Layer 10 of a small transformer language model trained on English Wikipedia (15 layers, counted from 0, width 96).
A neuron's activation on a vector x is GELU(gate . x) times (in . x), where the dot is the dot product.
The model reads these tokens: "re" "t" "z" "k" "y" " |" " C" "an" "ad"

The vector x that enters this layer's MLP at each token. A number n stands for (n - 128) times 0.025.
0 "re": 112, 119, 64, 130, 145, 101, 97, 89, 167, 139, 104, 119, 124, 71, 72, 131, 178, 151, 74, 123, 82, 120, 142, 149, 172, 143, 101, 139, 35, 175, 100, 160, 164, 42, 101, 150, 88, 139, 182, 201, 99, 98, 131, 142, 139, 198, 152, 165, 169, 156, 91, 149, 106, 171, 105, 132, 92, 66, 162, 125, 169, 82, 169, 89, 51, 114, 106, 206, 140, 176, 133, 115, 139, 141, 134, 44, 135, 149, 146, 192, 68, 118, 125, 115, 186, 90, 118, 180, 153, 73, 159, 149, 114, 172, 130, 7
1 "t": 133, 178, 67, 160, 163, 76, 114, 126, 175, 137, 99, 86, 98, 53, 99, 69, 143, 159, 91, 127, 124, 133, 132, 114, 165, 157, 66, 123, 39, 158, 137, 153, 200, 46, 66, 189, 71, 90, 220, 160, 104, 126, 130, 148, 103, 167, 160, 116, 178, 133, 101, 137, 73, 165, 84, 123, 96, 77, 171, 133, 163, 85, 174, 110, 47, 80, 150, 153, 122, 116, 156, 117, 86, 147, 168, 102, 141, 170, 112, 155, 77, 164, 173, 79, 186, 103, 137, 153, 126, 39, 156, 114, 113, 142, 133, 95
2 "z": 145, 199, 149, 148, 133, 112, 105, 90, 182, 103, 129, 87, 149, 116, 93, 143, 135, 147, 93, 130, 140, 132, 174, 96, 165, 221, 109, 133, 75, 140, 109, 175, 185, 60, 101, 136, 107, 106, 187, 146, 86, 85, 119, 126, 98, 208, 189, 201, 117, 109, 133, 157, 72, 146, 133, 101, 70, 76, 169, 94, 113, 29, 152, 83, 38, 95, 157, 155, 69, 147, 134, 87, 112, 59, 124, 131, 93, 64, 143, 97, 65, 214, 160, 189, 140, 102, 122, 193, 166, 73, 144, 173, 86, 132, 124, 120
3 "k": 102, 183, 70, 67, 157, 30, 106, 118, 135, 84, 169, 66, 52, 90, 135, 146, 173, 178, 78, 150, 81, 133, 156, 48, 155, 189, 111, 127, 67, 179, 114, 142, 141, 100, 83, 137, 91, 85, 186, 112, 106, 84, 140, 99, 76, 167, 172, 128, 102, 172, 183, 187, 76, 114, 122, 114, 137, 100, 128, 112, 78, 84, 156, 133, 100, 84, 171, 146, 165, 164, 161, 117, 95, 109, 94, 120, 133, 153, 112, 38, 64, 146, 88, 142, 101, 110, 116, 166, 211, 63, 161, 120, 85, 71, 126, 74
4 "y": 108, 149, 41, 118, 117, 127, 80, 139, 135, 104, 150, 89, 107, 120, 56, 134, 143, 214, 100, 125, 144, 128, 211, 66, 135, 140, 126, 173, 114, 137, 107, 130, 175, 36, 75, 84, 71, 23, 179, 141, 149, 129, 116, 128, 144, 208, 123, 141, 78, 169, 132, 149, 46, 172, 118, 85, 88, 120, 153, 117, 80, 90, 135, 186, 87, 121, 78, 178, 201, 115, 194, 134, 102, 132, 125, 140, 161, 147, 158, 92, 40, 150, 120, 129, 151, 50, 128, 160, 120, 50, 152, 157, 114, 95, 103, 92
5 " |": 88, 94, 101, 166, 150, 98, 97, 43, 83, 152, 145, 104, 183, 106, 140, 105, 185, 132, 86, 124, 127, 125, 205, 142, 144, 138, 117, 198, 86, 145, 102, 137, 190, 112, 181, 43, 101, 52, 151, 168, 126, 144, 136, 137, 165, 220, 166, 126, 180, 214, 135, 149, 99, 133, 116, 135, 94, 170, 139, 143, 121, 146, 191, 126, 32, 59, 157, 125, 131, 127, 125, 86, 127, 129, 159, 66, 116, 185, 100, 138, 61, 163, 132, 131, 198, 110, 111, 191, 167, 154, 176, 137, 113, 88, 107, 85
6 " C": 112, 97, 165, 114, 122, 61, 123, 129, 171, 89, 158, 31, 152, 167, 130, 79, 229, 140, 81, 121, 69, 96, 155, 159, 130, 109, 120, 122, 60, 177, 158, 119, 211, 103, 155, 133, 106, 157, 169, 179, 225, 126, 120, 132, 125, 165, 179, 128, 146, 117, 95, 136, 158, 111, 88, 71, 60, 94, 152, 140, 113, 111, 163, 124, 54, 80, 121, 101, 143, 137, 90, 146, 81, 118, 118, 80, 110, 174, 139, 138, 59, 144, 143, 139, 161, 148, 119, 176, 100, 98, 182, 146, 100, 48, 104, 112
7 "an": 184, 88, 182, 90, 140, 131, 123, 96, 215, 186, 133, 85, 130, 141, 73, 102, 148, 193, 133, 135, 118, 96, 135, 155, 76, 113, 140, 87, 107, 200, 116, 155, 219, 109, 40, 144, 33, 93, 91, 73, 128, 92, 114, 131, 52, 139, 162, 97, 157, 205, 136, 137, 220, 124, 130, 92, 113, 160, 186, 121, 116, 101, 108, 104, 99, 46, 186, 115, 126, 121, 100, 96, 163, 64, 179, 105, 116, 185, 129, 102, 47, 90, 141, 172, 191, 147, 103, 151, 110, 111, 144, 144, 126, 113, 98, 102
8 "ad": 93, 73, 128, 89, 182, 117, 87, 50, 180, 128, 205, 124, 84, 104, 74, 154, 188, 132, 138, 119, 148, 79, 74, 136, 149, 120, 113, 114, 35, 205, 128, 146, 192, 150, 56, 103, 94, 70, 195, 135, 101, 109, 165, 129, 122, 105, 145, 134, 106, 129, 139, 161, 164, 122, 86, 98, 150, 57, 188, 170, 127, 99, 150, 147, 102, 133, 107, 137, 159, 147, 126, 151, 92, 83, 130, 102, 147, 193, 149, 107, 96, 123, 87, 194, 179, 106, 77, 164, 177, 123, 216, 50, 202, 147, 145, 99

Each question shows the input weights of one neuron of the MLP. A number n stands for (n - 128) times 0.006.

n99 gate: 159, 118, 140, 102, 137, 128, 133, 157, 101, 110, 117, 120, 126, 147, 122, 105, 133, 123, 114, 140, 132, 123, 102, 141, 146, 127, 163, 143, 123, 127, 137, 147, 101, 152, 154, 143, 115, 132, 125, 150, 129, 135, 134, 135, 158, 129, 127, 180, 121, 111, 109, 113, 117, 125, 136, 133, 106, 123, 138, 160, 119, 78, 133, 102, 137, 108, 129, 133, 135, 124, 123, 123, 145, 113, 146, 123, 154, 130, 140, 77, 130, 84, 90, 108, 139, 117, 124, 133, 183, 120, 131, 134, 164, 147, 126, 161
n99 in: 122, 157, 151, 125, 131, 123, 125, 136, 158, 124, 132, 136, 149, 122, 124, 114, 142, 97, 111, 148, 124, 116, 133, 130, 119, 133, 123, 112, 127, 108, 141, 138, 121, 114, 146, 138, 137, 140, 129, 135, 159, 141, 136, 121, 144, 138, 146, 122, 127, 118, 109, 121, 116, 105, 115, 154, 112, 103, 128, 161, 144, 89, 127, 111, 132, 110, 144, 116, 138, 155, 105, 95, 115, 126, 85, 131, 134, 108, 129, 108, 133, 132, 96, 116, 114, 141, 130, 125, 146, 125, 147, 100, 118, 171, 107, 127
Its three highest activations, in order, are on tokens 4 "y", 7 "an", 5 " |"

n89 gate: 124, 155, 121, 178, 179, 155, 157, 141, 122, 153, 116, 90, 143, 102, 141, 160, 95, 59, 178, 97, 122, 141, 101, 84, 114, 126, 137, 126, 79, 93, 108, 134, 174, 174, 158, 151, 155, 154, 168, 141, 116, 122, 110, 111, 136, 145, 150, 103, 152, 88, 121, 155, 116, 88, 100, 125, 149, 139, 121, 113, 90, 170, 118, 145, 116, 137, 126, 136, 142, 170, 130, 181, 169, 128, 156, 125, 134, 122, 173, 126, 91, 92, 130, 153, 134, 137, 164, 147, 140, 155, 109, 147, 96, 146, 124, 165
n89 in: 191, 110, 126, 178, 103, 129, 139, 94, 154, 155, 118, 121, 143, 107, 169, 117, 99, 122, 139, 121, 95, 185, 170, 142, 144, 167, 129, 140, 112, 128, 111, 70, 202, 161, 161, 125, 100, 149, 117, 117, 103, 126, 135, 122, 145, 151, 127, 124, 113, 103, 113, 126, 117, 90, 162, 103, 62, 162, 169, 117, 135, 136, 109, 122, 137, 135, 129, 107, 111, 152, 139, 143, 112, 70, 138, 125, 127, 118, 92, 162, 68, 155, 179, 93, 96, 113, 145, 126, 103, 168, 99, 106, 97, 134, 106, 110
Which token does this neuron like most? 8 "ad"

n62 gate: 185, 122, 145, 94, 136, 89, 107, 156, 145, 138, 150, 107, 111, 124, 143, 127, 138, 109, 160, 163, 115, 135, 115, 119, 144, 103, 118, 129, 157, 137, 69, 129, 112, 129, 180, 146, 77, 105, 110, 144, 134, 130, 145, 129, 124, 87, 161, 113, 132, 121, 161, 100, 111, 160, 152, 180, 134, 127, 144, 166, 122, 113, 127, 116, 135, 113, 139, 123, 141, 126, 137, 63, 149, 152, 153, 134, 145, 144, 145, 159, 156, 91, 106, 88, 119, 164, 117, 165, 132, 125, 132, 149, 115, 117, 166, 137
n62 in: 161, 150, 163, 124, 146, 139, 134, 88, 121, 132, 121, 109, 116, 132, 127, 113, 158, 101, 155, 109, 132, 150, 184, 125, 114, 164, 111, 139, 105, 133, 121, 184, 193, 140, 111, 129, 111, 115, 97, 125, 91, 130, 104, 115, 81, 108, 153, 162, 129, 170, 145, 116, 116, 155, 139, 127, 110, 166, 155, 160, 162, 121, 142, 168, 154, 141, 135, 135, 86, 169, 179, 134, 86, 118, 115, 135, 128, 161, 106, 111, 153, 126, 151, 102, 130, 110, 129, 132, 151, 168, 111, 169, 125, 120, 143, 127
On which token does it fire most, and how strongly? 7 "an", at about 1.7

n271 gate: 106, 132, 108, 162, 82, 105, 163, 177, 100, 127, 142, 160, 96, 146, 121, 91, 141, 132, 136, 121, 121, 128, 127, 138, 110, 139, 114, 131, 119, 168, 138, 104, 153, 144, 138, 149, 110, 142, 85, 135, 121, 165, 163, 116, 168, 147, 92, 150, 120, 127, 143, 155, 100, 132, 66, 180, 100, 173, 132, 130, 132, 114, 134, 121, 151, 136, 137, 144, 119, 127, 102, 129, 98, 120, 154, 186, 140, 127, 143, 82, 83, 126, 107, 175, 158, 128, 147, 97, 175, 132, 144, 131, 166, 103, 125, 104
n271 in: 133, 136, 72, 107, 113, 80, 124, 139, 133, 138, 131, 142, 113, 116, 89, 129, 163, 175, 127, 90, 131, 185, 121, 113, 181, 142, 132, 122, 132, 146, 133, 133, 113, 147, 81, 111, 147, 143, 123, 107, 131, 103, 122, 123, 150, 108, 151, 124, 109, 160, 125, 126, 92, 129, 116, 116, 116, 196, 148, 127, 152, 142, 157, 141, 170, 126, 139, 149, 122, 80, 148, 85, 148, 139, 133, 161, 123, 90, 158, 117, 172, 104, 141, 150, 91, 123, 120, 145, 152, 67, 117, 78, 134, 124, 112, 95
Its two highest activations, in order, are on tokens 3 "k", 4 "y"

n278 gate: 142, 128, 112, 120, 119, 94, 122, 127, 108, 143, 91, 127, 125, 125, 110, 100, 120, 87, 112, 99, 140, 150, 153, 157, 189, 122, 167, 108, 158, 123, 130, 177, 154, 146, 135, 76, 117, 145, 137, 133, 136, 79, 120, 141, 122, 128, 122, 155, 79, 137, 139, 113, 114, 213, 111, 126, 116, 140, 149, 135, 146, 165, 153, 166, 134, 101, 106, 120, 138, 134, 154, 142, 89, 126, 157, 140, 93, 75, 111, 103, 177, 126, 168, 75, 111, 89, 168, 89, 119, 117, 100, 179, 139, 99, 155, 140
n278 in: 127, 121, 137, 200, 179, 145, 140, 114, 90, 137, 146, 163, 136, 104, 125, 103, 100, 99, 114, 137, 149, 145, 139, 161, 97, 86, 96, 122, 146, 143, 127, 117, 183, 155, 136, 114, 103, 135, 139, 112, 88, 119, 75, 140, 122, 138, 101, 132, 178, 142, 91, 155, 135, 139, 138, 120, 125, 117, 168, 88, 108, 77, 113, 117, 139, 124, 117, 133, 167, 130, 151, 136, 155, 154, 110, 166, 141, 133, 111, 132, 109, 119, 167, 101, 134, 153, 117, 177, 101, 141, 128, 159, 147, 140, 194, 140
Which token does this neuron like most? 3 "k"

n312 gate: 142, 121, 141, 124, 142, 87, 131, 163, 114, 125, 125, 127, 106, 113, 121, 92, 124, 109, 154, 118, 162, 114, 147, 139, 137, 90, 131, 146, 169, 136, 125, 173, 114, 157, 185, 112, 157, 144, 112, 125, 155, 128, 153, 118, 110, 147, 118, 95, 135, 127, 103, 129, 145, 127, 186, 120, 103, 135, 111, 161, 153, 138, 157, 169, 92, 130, 118, 163, 136, 137, 129, 112, 95, 119, 128, 145, 65, 148, 107, 80, 126, 138, 139, 167, 133, 125, 118, 139, 98, 121, 98, 155, 140, 142, 116, 143
n312 in: 138, 127, 148, 137, 113, 153, 150, 94, 108, 128, 140, 123, 171, 137, 141, 112, 137, 118, 134, 127, 83, 171, 110, 135, 146, 129, 168, 108, 129, 149, 132, 118, 126, 154, 135, 174, 110, 58, 135, 122, 151, 79, 117, 161, 138, 102, 140, 129, 146, 133, 136, 96, 100, 152, 134, 153, 100, 93, 110, 165, 153, 92, 114, 126, 143, 109, 144, 149, 116, 113, 110, 123, 95, 114, 156, 103, 103, 148, 116, 139, 140, 107, 160, 140, 130, 106, 151, 138, 136, 152, 115, 153, 148, 125, 134, 72
Its three highest activations, in order, are on tokens 5 " |", 6 " C", 4 "y"

n341 gate: 192, 151, 112, 130, 146, 107, 137, 150, 141, 127, 133, 131, 119, 169, 135, 131, 121, 153, 120, 140, 140, 140, 110, 141, 139, 158, 148, 143, 75, 82, 139, 164, 153, 107, 145, 141, 123, 118, 125, 68, 155, 129, 90, 96, 147, 114, 109, 105, 141, 131, 145, 150, 110, 110, 138, 142, 116, 119, 100, 149, 135, 114, 113, 117, 146, 149, 116, 114, 104, 110, 154, 123, 106, 120, 139, 104, 124, 136, 128, 116, 89, 131, 165, 131, 131, 141, 200, 115, 103, 131, 87, 126, 137, 176, 121, 159
n341 in: 129, 158, 104, 88, 147, 153, 93, 172, 151, 135, 151, 140, 167, 177, 116, 142, 160, 98, 109, 137, 138, 164, 125, 141, 132, 122, 143, 147, 129, 132, 121, 126, 107, 140, 135, 108, 155, 162, 96, 147, 102, 105, 128, 124, 100, 161, 124, 126, 113, 127, 131, 174, 111, 162, 117, 132, 142, 146, 182, 111, 155, 117, 177, 88, 151, 123, 138, 121, 110, 91, 122, 115, 93, 158, 168, 92, 109, 177, 149, 82, 94, 145, 94, 147, 137, 126, 94, 114, 115, 109, 134, 100, 135, 132, 174, 142
Its three highest activations, in order, are on tokens 2 "z", 1 "t", 7 "an"

n236 gate: 122, 110, 165, 135, 136, 91, 150, 170, 165, 145, 166, 149, 159, 74, 138, 145, 119, 148, 108, 105, 117, 105, 114, 127, 156, 98, 152, 149, 177, 110, 155, 117, 158, 120, 128, 172, 142, 112, 121, 168, 135, 134, 142, 139, 120, 92, 129, 124, 101, 106, 142, 71, 90, 129, 159, 169, 126, 134, 156, 119, 160, 127, 140, 176, 101, 168, 90, 133, 140, 130, 98, 129, 103, 92, 163, 171, 149, 147, 164, 122, 179, 156, 134, 110, 109, 145, 138, 136, 118, 131, 139, 160, 155, 113, 156, 121
n236 in: 68, 169, 167, 179, 170, 113, 158, 132, 113, 113, 172, 134, 100, 133, 126, 136, 88, 134, 139, 119, 141, 158, 110, 80, 111, 86, 105, 113, 114, 148, 127, 139, 116, 163, 132, 99, 113, 131, 167, 116, 143, 117, 124, 124, 135, 69, 97, 167, 165, 97, 110, 119, 132, 119, 137, 149, 107, 121, 143, 170, 173, 130, 180, 68, 90, 99, 102, 167, 150, 111, 193, 149, 148, 135, 123, 135, 137, 138, 115, 148, 107, 107, 130, 117, 120, 144, 98, 87, 131, 135, 76, 119, 105, 112, 162, 106
Its three highest activations, in order, are on tokens 4 "y", 2 "z", 6 " C"

n175 gate: 121, 92, 168, 105, 144, 134, 80, 146, 178, 114, 136, 140, 102, 175, 129, 127, 151, 121, 118, 145, 144, 131, 137, 195, 109, 142, 162, 129, 206, 125, 149, 127, 132, 122, 117, 126, 129, 133, 112, 129, 141, 103, 141, 129, 119, 115, 105, 106, 117, 91, 145, 138, 117, 153, 116, 122, 103, 144, 78, 81, 144, 165, 135, 127, 152, 121, 116, 137, 143, 107, 144, 138, 113, 117, 137, 120, 122, 93, 79, 122, 102, 119, 112, 95, 120, 121, 138, 123, 114, 89, 166, 146, 135, 95, 159, 114
n175 in: 112, 163, 133, 145, 117, 88, 153, 158, 142, 103, 105, 137, 105, 79, 117, 121, 115, 126, 160, 113, 142, 134, 96, 87, 103, 96, 207, 151, 128, 81, 115, 156, 113, 127, 164, 165, 115, 170, 154, 124, 100, 84, 121, 139, 118, 124, 122, 83, 135, 147, 73, 152, 148, 123, 118, 146, 154, 88, 137, 151, 139, 115, 121, 117, 152, 114, 195, 156, 148, 150, 81, 145, 116, 161, 97, 79, 172, 124, 92, 104, 132, 127, 148, 165, 162, 119, 133, 165, 92, 155, 104, 169, 95, 131, 149, 104
Its two highest activations, in order, are on tokens 8 "ad", 5 " |"

n59 gate: 139, 106, 167, 162, 144, 112, 150, 114, 150, 143, 146, 157, 106, 142, 102, 190, 92, 125, 181, 117, 124, 166, 135, 90, 129, 145, 110, 142, 128, 132, 138, 121, 134, 137, 108, 104, 137, 128, 120, 121, 135, 141, 118, 144, 118, 156, 117, 106, 134, 128, 179, 147, 81, 130, 111, 125, 147, 125, 124, 106, 166, 129, 124, 146, 120, 159, 170, 63, 115, 100, 165, 129, 116, 129, 137, 167, 159, 63, 116, 124, 66, 121, 113, 168, 126, 95, 123, 106, 137, 145, 146, 142, 112, 152, 124, 170
n59 in: 128, 92, 118, 98, 141, 113, 135, 102, 87, 131, 122, 115, 146, 160, 117, 166, 111, 162, 174, 154, 150, 152, 135, 135, 122, 90, 126, 142, 159, 179, 143, 109, 97, 133, 134, 150, 124, 103, 149, 127, 144, 129, 108, 139, 144, 120, 110, 107, 116, 150, 139, 103, 98, 174, 91, 126, 172, 70, 114, 104, 137, 113, 116, 155, 104, 81, 106, 132, 155, 97, 142, 137, 115, 115, 105, 150, 105, 116, 67, 149, 151, 121, 129, 137, 113, 150, 103, 116, 113, 151, 129, 171, 153, 85, 110, 114
Which token does this neuron like most? 4 "y"

n100 gate: 98, 115, 140, 70, 109, 126, 136, 88, 111, 115, 104, 109, 127, 119, 108, 157, 122, 126, 134, 130, 128, 122, 114, 69, 103, 144, 116, 118, 154, 143, 165, 134, 165, 132, 139, 132, 103, 157, 153, 132, 104, 114, 150, 107, 111, 105, 195, 106, 133, 133, 137, 79, 123, 162, 130, 142, 167, 178, 133, 102, 167, 123, 87, 107, 170, 132, 153, 142, 51, 126, 155, 107, 101, 141, 101, 122, 110, 99, 176, 198, 113, 82, 117, 148, 130, 127, 167, 141, 148, 100, 114, 114, 144, 87, 148, 144
n100 in: 97, 138, 116, 140, 159, 122, 97, 188, 111, 129, 79, 129, 114, 74, 149, 154, 65, 128, 111, 122, 104, 137, 84, 126, 125, 153, 154, 118, 137, 191, 143, 133, 143, 126, 112, 111, 76, 141, 118, 126, 96, 99, 151, 142, 167, 125, 83, 69, 201, 138, 69, 126, 167, 123, 142, 141, 92, 142, 127, 94, 120, 125, 90, 86, 113, 142, 140, 148, 85, 147, 131, 126, 137, 139, 126, 142, 111, 122, 136, 156, 153, 136, 109, 157, 131, 101, 164, 152, 113, 115, 133, 143, 110, 128, 132, 122
Which token does this neuron like most? 7 "an"